Layer 9 of a small transformer language model trained on English Wikipedia (12 layers, counted from 0, width 96). Numbers have three digits each and are written without spaces.
Take only the direct path to the model's output, skipping the later layers: a vector added to the residual stream pushes a token's score in proportion to its dot product with that token's output vector.

Output vectors of the tokens that the questions are about. A number n stands for (n - 500) times 0.0039.
"ength": 425520440446665339421440533643456349497516671442448418553756354549576700564507504374613333408472610722259387520466486555640444344531419234398591464434537334669709545500532677479598401638716374453566403658535620420178585307228441352489610636563503484429693489553504607681765536385316619375
"atre": 290338460434465370682473582673413489675664514511333371430536560720475698734259366456536471249676522511365649344468617412646611310518141620515344643446518365718419475427571733530305385448605280273542504445588651522496446317529429525610551551552468308618563641660366423565617386427524616459
"imately": 474496347486604211337529977474438599642588523595241423696444246677199603758338055636781536268767496375456490489301610273467471451268490182481560533616268355541641704458593598481565236152727536539580391452389524650293181348395406332445658782518370695398500495628500310422809495559338411280
"})": 368415500445434500563357703761552492698763504572580481691364250776284355661361556361679530390534470652281640528426627339686647370196463269516411472597500546627545500322605595403534500508727418397587629464376727848319548246482415592641696703397597544567704406397532443518792447469483443487
" crit": 543656337426611424529350551528433444505476521468276534489645419569367650668457480263629472407561479458468570593448514404507611390537511400475463427249560596593446559557556497333564623426615534414506471536456480657362409477361442407465573596505424376322675398614449577607536481384384555497
" review": 611606424430677419456400576559332440544529582532256446556686522653326484704517437390572298341538520476551444564400621365414558300430568458523479269330707608644432611555538489339477511418642500306510398491379399660359333437248394393434563831469428426324783493621496497576538429462454566550
"ensus": 364475412418654342599464607710441415597606481645472504811523372456244504585367232380651231587560480732604585497533594215436578379231408318751445402357467486625611489527532598420679365527500500357621608681500429527460643565452322547394668584241243314545565538518527528617726369607454405475
" population": 482443328420439467517612474572592345565422550475448357709531196516271654419503481313507401438687622748537582404497500367538514500425349376441482569229521541561466360417564614474536345318574358310515625473490664718238503512496430330373438534464392391433467632552549530428556430477486399567
" army": 365413324434528530472409550552329508603526609567348439558604442460458577599503263347491396500640631633416644554492556473541574489427292543710475630368450376623420503405515522448623278488711425319509607556483583593362500402402366487392524490581525480455539631301308413446571467378412565427
" period": 522393386452684529505424419555335327594474681410375432601616319556365699492530497447514478503475467620346533462507455422497548512452524508710439513379624550630554409428530557401606444516475460484487611469407450627352379528286609415395533596563510389436503552576455430551545488547447424426
"”": 373500505467550504336312658562330385543859475471575294807505157629587488727428623459551580404475474701438631514293596469806620390454384428574451748434492348645530587606585632321426413224887300156482575445462574617401425428423321318436562767219512471457762658235585500547611301626241294430
" Aff": 550542520462642477392581675650452458560670550611420362577566469580543455456425493397629505512582483534580520604401629395605611351540406484604569531457547405572360622467602561300678421339500484414516452533369452507497523324451435401529500646479497429410537706386251509447606478348473632521
" Carolina": 407564425419486392508476505403412515537525489581573498495355546595515452507526347561515492464507421465517536583424607444500546320442600448633443519320433533503555469378601495475661468380602552475557383536430521562511394434413512467481660516534463410428637555466383483546585521449515666550
" League": 411484582441492485461508483495379486586623737596454423648418502525604532568508497586471427410535498612553539427553520327462526539524371431604469493414396404664318444447537583248473554358503521518524458475601403514486427377464492606603516565500581443425415498553344419511552453419392666455
"\")": 582487481433516428452398603617243485572967444463545526864523356647526548578407654379631576417387315683322717516305638364823578341534379385476497461500493390544487526427582697465410372296762452365504688428396698684423420322382480426430546756420563644592689644288405375561678429594290439394
" these": 279657303456712510449493710493731303478542641546287531662603363601399601609537458479584557403534548542420648523491519543538576527447424472500580474262494415532441651472547690478550303430672488431518451524332546644285348504514458425361666574288396597338616500650526540580505486551273286437
"′": 479497372485739450567405557387488333452525478453538602602713597590232701481338373334681516555409349762527596558675492710653480289694347214662352569434604548576565540422618816519484392279439453305588463688287496464356418323386536530444462478542615538545462821443325386517738440517484483331
" hours": 417538395459690516575288644486319341476490656383441533500608260649483571444477339286581492448548512570348503563506446433574606394470393497516493465500648531687486563411579541373591295423542328537518491681260551526200355564294473514322610586392577563444549472465323539534598419394436385357
" announced": 337638451474604384557521720596476494590490453506206569687573420587477459540515365615572411370531615344611457572454529509603515393399509528656541347419503605652383617303526586431515577322605423351531315444626441562443399483309362565518708517495464383450510532327419380452570543451425481446
" least": 454618231443585496743290614492545574675649493331410553732496472816418552511332334375432441377634445582356465562421456373478593448617356242478355452202555374500508669432563624344657446345726590561521292527435407682318413535541294476326593563524490525384554402391538436584584314549296443380
"standing": 552645460461736428526354500504552553562722747362420433544694566583496507654312201272696441389450641691363364550392590277369619517440546561560544530306636373514496553460634641401468371445624500355513447561311388530377462615438439553255530737483574323384728665603355432734695429536211406588
" Conference": 429414534438580425433529616488426392648611648656443513717480543574550585545588443545665474459486513549506373475500588342553635370473299453637478528477556403696339497420602574291423354400413484436527497531575568639474460322425432516503673578521423368472430413482383575577568475322458662454
" member": 555555497462533489400413662448606510561523608548228548601612636618412443479533491335616567564573431713468486521389630339543632579510470352484559587376438453695401545446553563534502575477612562325530424490600619611434422638357375453437493509588333494410518562466530424426534376465475619437
"iences": 429612402426708512617569522552496288539538526534175244546602334675530651651427403425736441387478503709460394422328531432587432467227624344406327626564335380423518597592554645354377327416516474417558429436286610610442512258287376435557676562247448348514653809388451408400766548372254401677
".,": 414683418500521438662305570353352422500455555585392458628601622594329390442440403554688514496314446559595614555538658479576619535349528314514452603612532707707508604564481474413727399430518377395547533319413651640578332142485538530317635551405455462632546747354681619456694412464598421422
"road": 657613357446754500443594662656558282527745593600443472561487616613633555504410418461684353302368495742295458642283569349351484480497664313628398540426534451630409555422537445696540271326703363478548427726365599449500452617411587436527575504554473242363695651540329582321644585478361556390
"iness": 331567456469699213397306433399441385647680626622089500609557445642492770482538565286512512443675612522315412597651533519500490441630511489515580637639655374495496658425567716262481365478696451409493521557202570487424493408386370447435778584503611471395582631360466470590755442360375419639
"anguage": 185582358455770271504385730622339297452773574590341508553485299500390589398424529304668400427543626587243410310228529304669632330394424520546517591328450585662519712424529786516514526641642353320594410643548719481255492422213270509608548556595519199408509695580486449594779394609482636478
" Company": 337513433489520469456405646635382245697527595604388582475612450538543447481437480444713427475423598492477416418424620480467592534318486592612508522440463535562274524399553685538493421344548445345501495564454612562548412225401430340485656567505505423460484588412382523594563425404503608422
" Jr": 377466542489455533521519592644398462645605482487481469416497475643470480587475348605633640470630606416670506479482583399660474528351571466508624422440442522530235651390583611482527424469553482392553451539453678682528407443259495334517464543468487313445590521413478516451564386450406479390

Output weights of attention head 0. The head adds the sum of these rows, row i times number i of z. A number n stands for (n - 500) times 0.0021.
o0: 562507518466452526624549395478508626454461621415388439325433634541695588441466524286542318468678301640404472629397499451491609395606519625531468641335438474618583320584521425395530539620478667559586533461607431531334481505600517456456438611644542536316412457386497431611504588405513519583
o1: 518387450306343500593465526443503708515441574594569577405360541490552382447476472413396355584576468615376573324587483580463444694537573507489470563536551389496497536488609506607277500623586531397662578316735578539703246425622444560486552538473470509574409577521559532538644407528416524522
o2: 568411510278436507475570642479449469437440551504630706613398505585636576457556611377460491525603528696377551422561475532332503517629471511518497557559625382564438492631436509459378419585685411464203627389587475587373462504458565498457446604454535495568520495453471445458484531368522372410
o3: 518546337658588390478404463408472630383445428515356450481565540559482502481462429522525333465610269456480406764469355529525427566587499449419434408340451542448498507531472308460627538504545579662559435553467427341463433458622481566442469505577443562389431328554509489500484516509544553506
o4: 657477634474606490399425504546447371537530335431528489684447285439348504604576546478501546464300554511501492596598570530445538463463456445631526417658565551578532525484447440492567527355436511489423607647429473449297525417413518566543541506379456556583500432633581472458445508594530538463
o5: 584431368549491483550445465380585609470517483423440510464591575543384515464476401488629402472469466556553371469454420406443384549419482445554511554351557580564435580555513568368521543456343489576823343553573486527536433484483635510355449517609449474508421495535545367603520553640421534475
o6: 464719566656682569700632437507525518541452429523581366514551348472408443455521363545398237489394330473475468540593417478589377461521534503480500500385615517356479466572488474453624477605359526577445466566499481471273549479569462527557522406429581650420525432451429522499559541419474430569
o7: 535636682211740506531483326510467540379569449542490441521518486510513558591535515534490491409403697610627421532510518440477569435550504667629586625584584495565548339557614506419412587487497337568497652652390444511596572466429499491442472493580394361347408513468509588537424506559502531606
o8: 458429530686512571493532525578394663476545571610656536478472444415552523553350658458364663499455447520427552485356463438515648498542476553507379458666395431555567533551437515476340473489525620479029578553463534471709399397520367399615545620480605494436541510522467522495582546525465528578
o9: 481633616444496508442401574561449424380497514456511472480586477302482581594474590590643735427456534402673349410436614443455626492403513510532537619656398670495506442598651548504516545315465397514387330480304636446514619444296473438496518468483401410374549520474511519429452539554558567655
o10: 557320410383434591508489545475505281534379540494452449584489534548591508461469567300459315518450486482478612389437559525443385398591518471465574661323553459493490539472361482479553437525570646446538553358551560565393660518489284400566448438451512637551472559405592374591513369500460503380
o11: 383559502668441566590554417440597623568583434612606473272441458635576490454361499441423533537504319641556595563665537529469586561542564436407425461516539435278615498482534381530523634549555610442460501372408469591457552274672584397574508555408553620486509326406493535496542476379481483582
o12: 567632512440350442419362578559607441574449531462412558471603538509466508499538577389653457478551656581494451316472508527433647332540562499495542504640562565637515537528484412384550505628461512559418356488520417498322488659408512332496380544495507504312576315610554459527369520485543508421
o13: 435402459479388521403454505518463320502498451531471586481548489568390574488480513625580366593493665327541382442458587534495346502408486494450517343442531498420417509394434565530559492600409466433704543264717620451442533650532438497428447460540426588452367565505555361534575421699676512432
o14: 395658550624420390513451407361537671634467508565428448315517552582454326450511359523537574589565425523544533576441462480537443602500540411480490518414395565281535619459466355481701574599545523581563476491377431447587410491532647382459410469507519488427419386444458506414636496601499626546
o15: 524567572333387421392454598486574588618424530536319581580542400465418517531553435465446390587524537597488477445522352505434536525505519497562469510501415504587555632586483257397605567654432639605384388596561424443538373537521510483423440491581460516340513288626569422516542508436570470550
o16: 407571526544588500685606484529487424500559449551597468556479471571506404436575547640437660478304603504599511490543400439519383388467494445524469437410496487281406520560519678532421503532448365473538509584465452583654638555448692526540506374487554392614561642393391541370561532376503413480
o17: 632529451441641456509500459509410351494441395386529535757511475451412633564589513421604391407357614484513422351623511422470529433553395506474631487499539594573449428485581512442529406467423450489680606555547532400264554520382507449428471434336419533463324500611491485666400500532446458463
o18: 586585442373400364355543613550376494465387563541304603504607564448372593445462404490528503459589563412557407476335297541345276578545473510454569575421387693473459600521572398639491558589454451549620317509573478378835515661500471439426435446661443515468481524389517431528527521696538564510
o19: 571588580411380474470353548492478655435541604465372555409476613507527457521466466488408392433599507425376457588519476543529531677540524581603464607529386415599706444563471321575373591586673467577264536544553439420698262408481491596431432691590487464427557501541496529507547517639566472545
o20: 429459589625481636554432351530542312628526585511507445348437435531434385449561447444425410575439603640478712429612646459462618562422532495553519600431470410545552427320193512488439544557520412290548557378496544630336622430552538634593561466449495523624463564423498458528481381588610621457
o21: 539476484194598603589549402514496466535519562497562428378420513514586373543472641354461497582440312663485568581587572476530544425539537654547523627404731282511582372470518540414536485469513496449612704340489547491443615505660599494560551557487541523337450561340442448488529520451432489625
o22: 456668516557364480513492548428446546588436465516469489348620586488326353354548376567460652436621355361488494589443522523624402530548548429459424481474446506354495646526404468507798518521448435650594314491526526458500331513529623465455634416542536499519660649551489556557561527505535509512
o23: 638405517483517388552272544487538508324499545461476690613462660400626692509419649283533374544581404664384528384432601532417582504653456607447526494546459430683563483481447554491299451442555537425319658518595513411545438408499297462445376613605460512514453518566595508586407514602408522548
o24: 541524535305596433525560498599509356226530537669504602665464445457608578545422627413445318647349515654496495366612517427460586458523521537550498546593473341709504524538524547499344460591526566479268666466732569492567340458553526539484528618552541581327456587423565534514644568537546402548
o25: 517538587308469483419538539510595667570476605534268520361554582425527412477495418579476451616589386461395463663456518521598478509527523534554446418405333397535533551499484336403595557586487513636340581594633308417562337604573537586429558503610459481359584325539455386442564541425540511543
o26: 489612532627351474533335451522511522482535506416446388415514459505469572520535425474460401448651520481564535681655544567505563594679505432369478488511640550398611326649435334574539527564592495661587396272566350408389484559561354449571407414490471623395546469586523575565408420360534549550
o27: 439449612363371520518628516568593277586512534504583609537470491428469577553522606466522720603491779663602516380428672568435592436448482593477609356635559556481448498598448661440418426533414515421504497305660519585415467618325407357559388392444555532439474495464555400384556436417479479476
o28: 381335581476486608436550486539456294696429547586491668535477522351382463475600475534572492556409675380569392322453579483471431508228460590509532445489409668579427537339451694645419433508273482318740420529711605584616430569430392546474524393510518462575391611422517429374487442584668500392
o29: 647533496434384515347415593518537547432401557559458615648604522640437512539579539490357599376496545501536504449621406636449519573553487387566502485500570504541484563405481455599371441506701328475428527640398502517579695459526514593452517590387390461670514428555513522315317509522515466456
o30: 528387399655598533538437509366520395422467452365507430385430657579670492484499500365655672401461507502487515587398592440433436461472509664466443524461530500477336446522428620421417525446433522343423502476446566618603495443382348435546324441560528412828402584346423529531426487362362582485
o31: 652481493505507395468436611490491409616489530466368513536596564301426507543495495463533363455468507497572404390362533561499462502487433556557459540457398471699442566540351543432532439435484537534118420382692479471526427615389303485506530489596421520254536494571454435493457526425465606506
o32: 466509583303397517520492372470620532694463492484389451295540616452552452486517576449537555604544534622550462666332569482545532514479583682457519505440532495505539415566561403290666665568413528615615541469513375401615383579467451415499426492569503453350464380537452487507606511472555612548
o33: 431500586382670469677617484525567473479525524632554413506460512485731501514548589604419569569448601532552530418603520521553495480501569629458489519661588465528436487637691590529355502481512576611424473575493397574651451467442483506570485548572584373367576647412443646488536551280531436570
o34: 456568607524549531529427302669418291604547507425435492341520483370448574554633542515626523521508764531540481543560697530410680320405535626577577369581539518619440364463440688385243585503397408331553513389585497574417665694352418508573431513549474420518440615411492509469428509430624550438
o35: 621435422402442479328397663493431564400504517405459605745481393447430569491458511513509488473587486432507451485445471550547446595579443470439533527578361576586480579579617424565593485456577405537688434344622545331470245560438468543431472552451472565462537473585549441577445511617439471473
o36: 366390414704373546557558360569434494525466494496557434469489436568454507403557479505462461567492576484528542513518472557520480495492483514442573540288458589335412495386417552541565461562514538504870547255614429452314659587527555464545474405419519516514463504496562487428531454549565430418
o37: 547593431558500585543494380491443511585483349512463289473545451625525422485565411421438327545498353427456569764504422448551563396553553496571519578360416499539628467430479367383729530517464671505558533574307516504288476500540565517495541532456505574482516374506508417593513420665538482492
o38: 329526459409314531559486452561536571566548609657395408368575440553471452567517473629452516680607593513494485587460434567632440483445585470454534251416485475374528526467574451435523474556512475573627509432492365467547506685542583503541517405632491439380434438493502498371560535418572497493
o39: 556494422404668498445589539455526440595495610424379365467512434537588479523541552401514383390500398631543503618520463495439525342498542602537495573481597306688570413607508416279525524435523516588389502584375329484394811596670591506530540568573519474289500413507519483511423579349506507537
o40: 553399433381463602456474407459364536470530541500433380606441373640462386536515459385457247535485241414423575630538377442560471522505494483624475569181593429658570339407476335537619469569506650541535611500532532477455646532643512636500574499501474631523465452525603461549470422508464522425
o41: 498803392534567445493480560556330343402499485569349458543600545533451539607517499630571468375425640319586481440479472548418401475420510520562504599502466543399428547524647546568517532486497368526517486467354504440673795590360615450448511502529384363489544510445426533531429575550571427520
o42: 356424536569412411581588536443664616686562635566559533219531664456545393435510563537473726538485516661507584483281507564539403443443514562532509439397478394244423681574375642375497512630428465491340410557578440548574460574445558400593503417649556382572583553535335477327603501368390538515
o43: 569465569644487405335296355565662546689541506457389521458584468351342549553483496453497483441438503582535492597508545493468616440383469469486395296659537340509597552445310386370461599454466500559737443628484443465408595529754483454577483508480460481357479404635568546507455495590433634597
o44: 579412537580433558521528474510513634848516445324618529651433403477420435468584469402389648481438677547461631482512520583508436483537490542514493356600579412478485552436295460468523540464601488496554635532503523485394650563427485505603531494282568560660508486558445457556406472599451567564
o45: 386538461606438543500566404524423507393492469653599445353456429426556416422513421511560497561481515464637542362597577568636616591429551476486573462574442609453518458501707520608589388583454627565806462349581517508510463562577578422485591467551525445377386514461520566453574420405539480437
o46: 471406680411400449565438402489542524546586466515522487443508526419672620494456520549551523586529546592507497471476515489492670418522569648538496378689466468625481421596493497395223485538462589515408441544494522663721359489511332476451411496640525391565512559531540551535502486350529492546
o47: 482587609506473454561558370527630497722464544388462426390546630455508497500614466411524381459622691562464441527335525538440504316561467654562528377463604423418482390498382509353645517539486401593581584437527351462216578704428502388478422417478476556261373317569436462567461508413463635546
o48: 480429477652404489372357585426573544540576454381619481458525445501475475555465471551621726488520594526421479709454537547681556596455546383421484354522517524330552595612370590418678512428575472540486515508408428413465209501424604497479488479382539464621639503612485543366551518489389459508
o49: 419465637479377461499601522637402621643607489470622496432477519526542410521500479586574607508509574600536478464494497549533600509372629459641565487380430505552600465474585575505506573476491500333528488611526436588596669434558580562492438547459526415516347555463585468376595552623582461514
o50: 622394511426546605548439393464428438403493406438514566725408394651510529496561511421564172503459469510475464572591429459480457435552548514582450431341584522668484372406584510504462439484486454538620680638498535433298646501491472652400555558422406590545395395584618497555418515608470513455
o51: 384426478482513449484570342505581554591420503486509430558607421630566536587488503455546323524602445503458499562516384526593644355632499521433519381423576424514513469514575472319587473556552708611419445553396373554256555669576530436493388524560504555344503356604607515558444481329368485454
o52: 412532646427430466467650487581671546669469484516679629517521395472536543485479540526613594595523592607508519381425492581574683305436529517499535355645411470431482596484610505408650530515501442554830504528615456536287578557561627421499511489431527499314552326594590414516579518556450447495
o53: 392612563450593580553550555588428515536590612716470475437507465472483538536455570516300446567514402514612549278616581487377420567453463359538524437567554422315603542439545383569426515530577459355427566312498640502565748308710494566539592457558504480446453565430473460472526480512716493533
o54: 437367401640379526508546406514465729617361502507530549471376416592528539434557337454518592564675419379492545489504425553627443587490453396312511434443460603427403504431614573620419431624428574540918411476625527535532246529571470486428386497521532556692550550539551462492579500582424477495
o55: 483650553278511575652543421609490466566590501675648526447421504480481476533451580425436484584337590753476631480435502494485720565395543705618590598543627466535566459516551513414487434541425513419320611478408497454401470499498424513508542509403461545300448362565547477472577522651434647571
o56: 465445455719509532509354508478461409520633318538612443533494448573501350516475537629530520496327609426528533631464494459603452537389535538489478489498536529437482548503422622491518589466359565457374486636303582534596397421456520566509442513413568497732534541565386607460460442689493558450
o57: 385494407519571477455549614431426467537432509595544568565522587503511408512464478555555510528484291291485370511498571440641403570367476563444400527651459566626450503479606591659644489419492693529455385618501498502747391434440494561548588527526438418484569586569523517483534427607574501469
o58: 350654499836457477479534567504428463450563374584556496515607474359463601439398436618535644354516577402672520298480557584411445524497507262392549484654389657231495657637422492566522452477480613439210254493322488664532678443520415358503601437520560556536587492392559526518346457526481444518
o59: 552466399408555434496624674453559326386335477524442658662595543586449592515536528497527457532537544340556359404644447536552329475563454408383486481476578591471417666568553452562542456591450588627521322499637446455371477573378634494531502420465459534330519525463581428479504544276537332365
o60: 434453605446594491673516357563417479656560521539489463434404462553582374477604468447464383536448591728554553478601462418486494491477581651645552494407498420642570284510475544427436561598372593436495690656583416697562653488522485601548465557542586412550286551425486489418490448507618641513
o61: 440551490487454553546699540525575515498476454451552397380499584473585417525487508424465392587522288513438578544471504413526578489508536576573495613401502427532558548414464451487776489571389705435318476566522527472284473529533409436569539528496578581358447312443442440595556520446403568487
o62: 474397468511470590629532588388529368377536414548635553502428519594566465477533481616422581577464626610554468583599432506530446611391574445505404495466573518563492538514339600525487519460388374478640379653571437549429499428433767473462498500476553518564444535477507558501517503311577544443
o63: 542759495615451436714438463504529373502503551420421386502595571486495486553623514492579586339559521519562469545442560541466400357566494396355550653509510446377546600655384586363507473458476482457351404488347405594379582540509486394682329505593539502593448569409446528460380602367444533484

Each question shows a token from some text and the vector z that the head gathered there. A number n stands for (n - 500) times 0.0062.

" eng": 531400483594340359556157647458490484567511482418539404530504432446559484490605489431398486467744339420344550559604497570495580551286522387313459537428386542451465552458450585581616275747380529
Which three tokens does it push up most, strongest first? "imately", " least", " these"

"ck": 268411403596515476617533488386421227367676406417594565491359429457666411408638309401652626562680502493569460398484576410515498621612602326485584520421563558524484537438551595373505499569548442
Pushed down most: "”"

" Sub": 505543337344511697514527491522562328490464316431648771579378541517257648830290192608856360645636407638554461332311425469495523435321513468491395213526687288404505482663596612443632740513665492
Pushed down most: " least"

" Great": 543372446563533454541404636537490542495404490482479399464597620489450581438542457382504434585656421471520343381492462627527479664603597226525649480528547509439493316581558485593396578580534625
Which of these tokens does it push up most? "standing"

"er": 323396411580494515573533433505412292460643464470596562531365430412669374375622327457624609530614504458532445425468580406486556627560521379482606521453544529546460504448513579481553465515534450
Which of these tokens does it push up most? " announced"

"s": 560487661532523521516495633345469467571369369498452518436593566468411631583471406430393594520544362483454466309478422621510359532513618244531517470428651540449512414574563417430511600553578528
Pushed down most: " Jr"

"ule": 352528480387359590328503535588661361499469500528615472508366339505516456465562185593721474711600579647373492401370413424354500669382391484609356523464338473538424557322505613469586417455539519
Which two tokens does it push up most, strongest first? " Jr", " Company"

" make": 219528525342499480505457465555427277593662360568656649500312441459619325567446383719805476374543515541541613512369547387381484454367514617600301512571405420727496687485381518549563404416491314
Which of these tokens does it push up most? " Jr"

"y": 510270568439606399502544574560663506496397384407478484437536607625356439493363482487419577466567334543467400419517320586568487351477480360439477433528496571423606376440484421643519489537478625
Which of these tokens does it push up most? "”"

" transport": 449463524460435378543618544588327406415407396255497591367562420494501412403383605504506463666515366661652585411292422385310526331417513483556555564357392452368450543409481488534592354425521674
Which of these tokens does it push up most? "iences"

"z": 382371509421587465480305540553359420589441506615547315212551470466567397474606256543495528559517430531446436351617525442546348717515515347607301735628365598593398511442705637450521495657589585
Which of these tokens does it push up most? "})"

".": 470279424566477529570485423685443401634466489489521597484473470455651402417575472387392503423531345429428573474596494546478557516504440444369525624477470637584408435374465481621678338481454657
Which of these tokens does it push up most? "imately"

" region": 495407422572433464595442499568437540498530541578501369526519585460503392354644496408579444475537496472508408472557628608583562571506593376521614436567518471540576393587509516602405573603520494
Pushed down most: "\")"

" at": 583538677474404460489524489466578458534333472425480484436554672565413688537464486474418601612608355456525468451373438538472382560475448387537614426389548520370493411512445284526433536452512661
Pushed down most: "imately"

" caus": 360467334461504527508575345700508448612497433543531545672426457374412370509402600740657515489596409660516536428236593434376683348392437460535551335378365266395600364511359520764759306372615608
Which of these tokens does it push up most? " announced"

"os": 478457577427484536430303545406520419470470521346587397333446500524611550408502295487478538736541436357446489428512378476428330733572579325535427781562386472488376442335709517468395458544541664
Which two tokens does it push up most, strongest first? "\")", "”"

"mb": 386480660184499499470476620303564302352284277232865618256462482532595378460325067387610645755561234679424308312339181398405544660310763200426424595578556469474400442087605633502668585361621608
Pushed down most: " crit"

" and": 519326482480508631465574576545466321523465310439555591407375460488356529607526229421620477566678425663607419479435451629470490478510361450559423399496489552471448415426547584398582596533617482
Which two tokens does it push up most, strongest first? " Conference", "anguage"

"one": 444579611510384542322558565389652401389461410478508418530571524536489676557576476440477613666692534594498531393373460474427403568544473339629520454429418516354490402397486396429486520415549537
Which of these tokens does it push up most? "atre"

" to": 499428449558500490500503471448469580506428592568540476495504550470526455516521581490492519490493485547494463491507509506456568539639421452483604531447417560478434430542536498562553452525501556
Which of these tokens does it push up most? " crit"

" front": 740474688415469444460469603469646646606460334426404448384468611620295622542308656672319407678533532573673418551501423723485473516469607408556618447477536582427417419655408333569484560665533605
Which of these tokens does it push up most? "”"

" victory": 453421569472570653420664467461418283591439334440529619546494504366419654699437419456465598524581253607707520359387364567402479402620469353660440438500565601549397449402482424530510597358543607
Pushed down most: " Carolina"

"ated": 535439597441493417550471517516574606503401422429492547280436613709393500505473463477415422600574384564545383472485407626521486530442543389509597502493508584453572401588451413577493489612492586
Which of these tokens does it push up most? "”"

" as": 477316436591532413536405545499542578518407573509507448487535581474520446403520603380479492499553444485487390469554496612582536499595472410481548509471433583414499428446535525642474502525472596
Which two tokens does it push up most, strongest first? " least", " crit"

" North": 550430555527478504528475400427842618569523481483324564554400722628401638408322652549522481584554494384613397495611519770621463340574542475572703305412531581340716399547466401654312665501358666
Which of these tokens does it push up most? " population"

" Win": 653395297681599756503670453427448410537472490508304661479681610469244613528565287370549565472687499259620393409720456661629513462607408386440601392531757615311448384706629551349360768505333488
Pushed down most: " Jr"

" r": 403299497576527602573569544676423403697351397624598665593491458350485449719486424519606590339728410642487545384474384583393588344260224508537347434382452513376507260506474523631773385394596412
Pushed down most: "})"

" in": 505425494637435413561260637475402505516469495465557418516574463451559468459636467359407517473641352459373556476542511568518542562449557332379463576433469535486489516430497540521605349594438478
Which two tokens does it push up most, strongest first? "imately", " least"

" final": 583507641517522494557462672354441514522351364484471435409618585520411605531499407387380572531530388479432418308491441642580338577511693187536495500484663509436514403603600436391462647600613507
Which of these tokens does it push up most? "\")"

" equ": 581388523642434479549384681629518580559433555517479324458542469515492524440602449413233466600604451434337460366627526638578410639510551290553523579518484634470487396509595416718460452642432632
Which of these tokens does it push up most? " least"

" major": 614416545538494546582427584364799372613460395482385640561398677489426611509249436490524430597684467464487498536610445739666493458333629417417559310408619591326438457601560467607533638632479604
Which of these tokens does it push up most? " population"

" rul": 625539461453437491551420456468637492545574404561467447559513683523367493389599505541718486529723515437583393535429563627674523624465645293501716328550595421457584321587395438446502652602539434
Which of these tokens does it push up most? " army"

"ad": 304221488475550327551488640697511430559303430418509423420424444468539394414509377453540503553628266668483383334402424525399465545430332367530408557451400668385488436421531516783622400467487720
Which of these tokens does it push up most? "iences"

"ers": 534353593529515401507480513470608556617383469515453484551509510437398504405450516553438627580588364533481377447450434595444527556443555319479672463500558611477419390520399434681621486525491596
Pushed down most: ".,"

"oy": 529326450484477458546518638635631751496179536529474426349455502557346220236457413446395437660446488742357352405596534659544511552425420413543547553429501748403482441553559454748631353604473609
Which two tokens does it push up most, strongest first? "iences", " Aff"

"p": 327470560405537431425505615532605496486417527404513512399572676597410567420385398393492461656612447537455457356479342520412472574516736230453535567558376396439642234547712509500352607535434544
Pushed down most: "imately"

"ly": 462563646483442523381439428327688432521412377410421588442535619531409742473299534460441624731455400307519500359410330532590318387553659300637547494521595549442421540488485343457336505519524512
Which of these tokens does it push up most? "\")"

" systems": 318408598412552300519491528518606466466466355399579526238444549618486340434433591495437521595538413634553454491470463558539455409399562478553438579523470605464463518429477434529495523447505585
Which two tokens does it push up most, strongest first? "”", "\")"

" the": 514391414604421428616485516598391602464508574557510316449506575531517332328675521374503388460462536540507394484616687632600555584515583430539652478572511525578533341666551501601363554661535479
Which of these tokens does it push up most? " Carolina"

" three": 633387476614387425374413638557612263650580434451425451679387362422535494382568495572401467616641609416489631526539555574593521550386532413487527446401404599465419531517468552605559372731275544
Pushed down most: "})"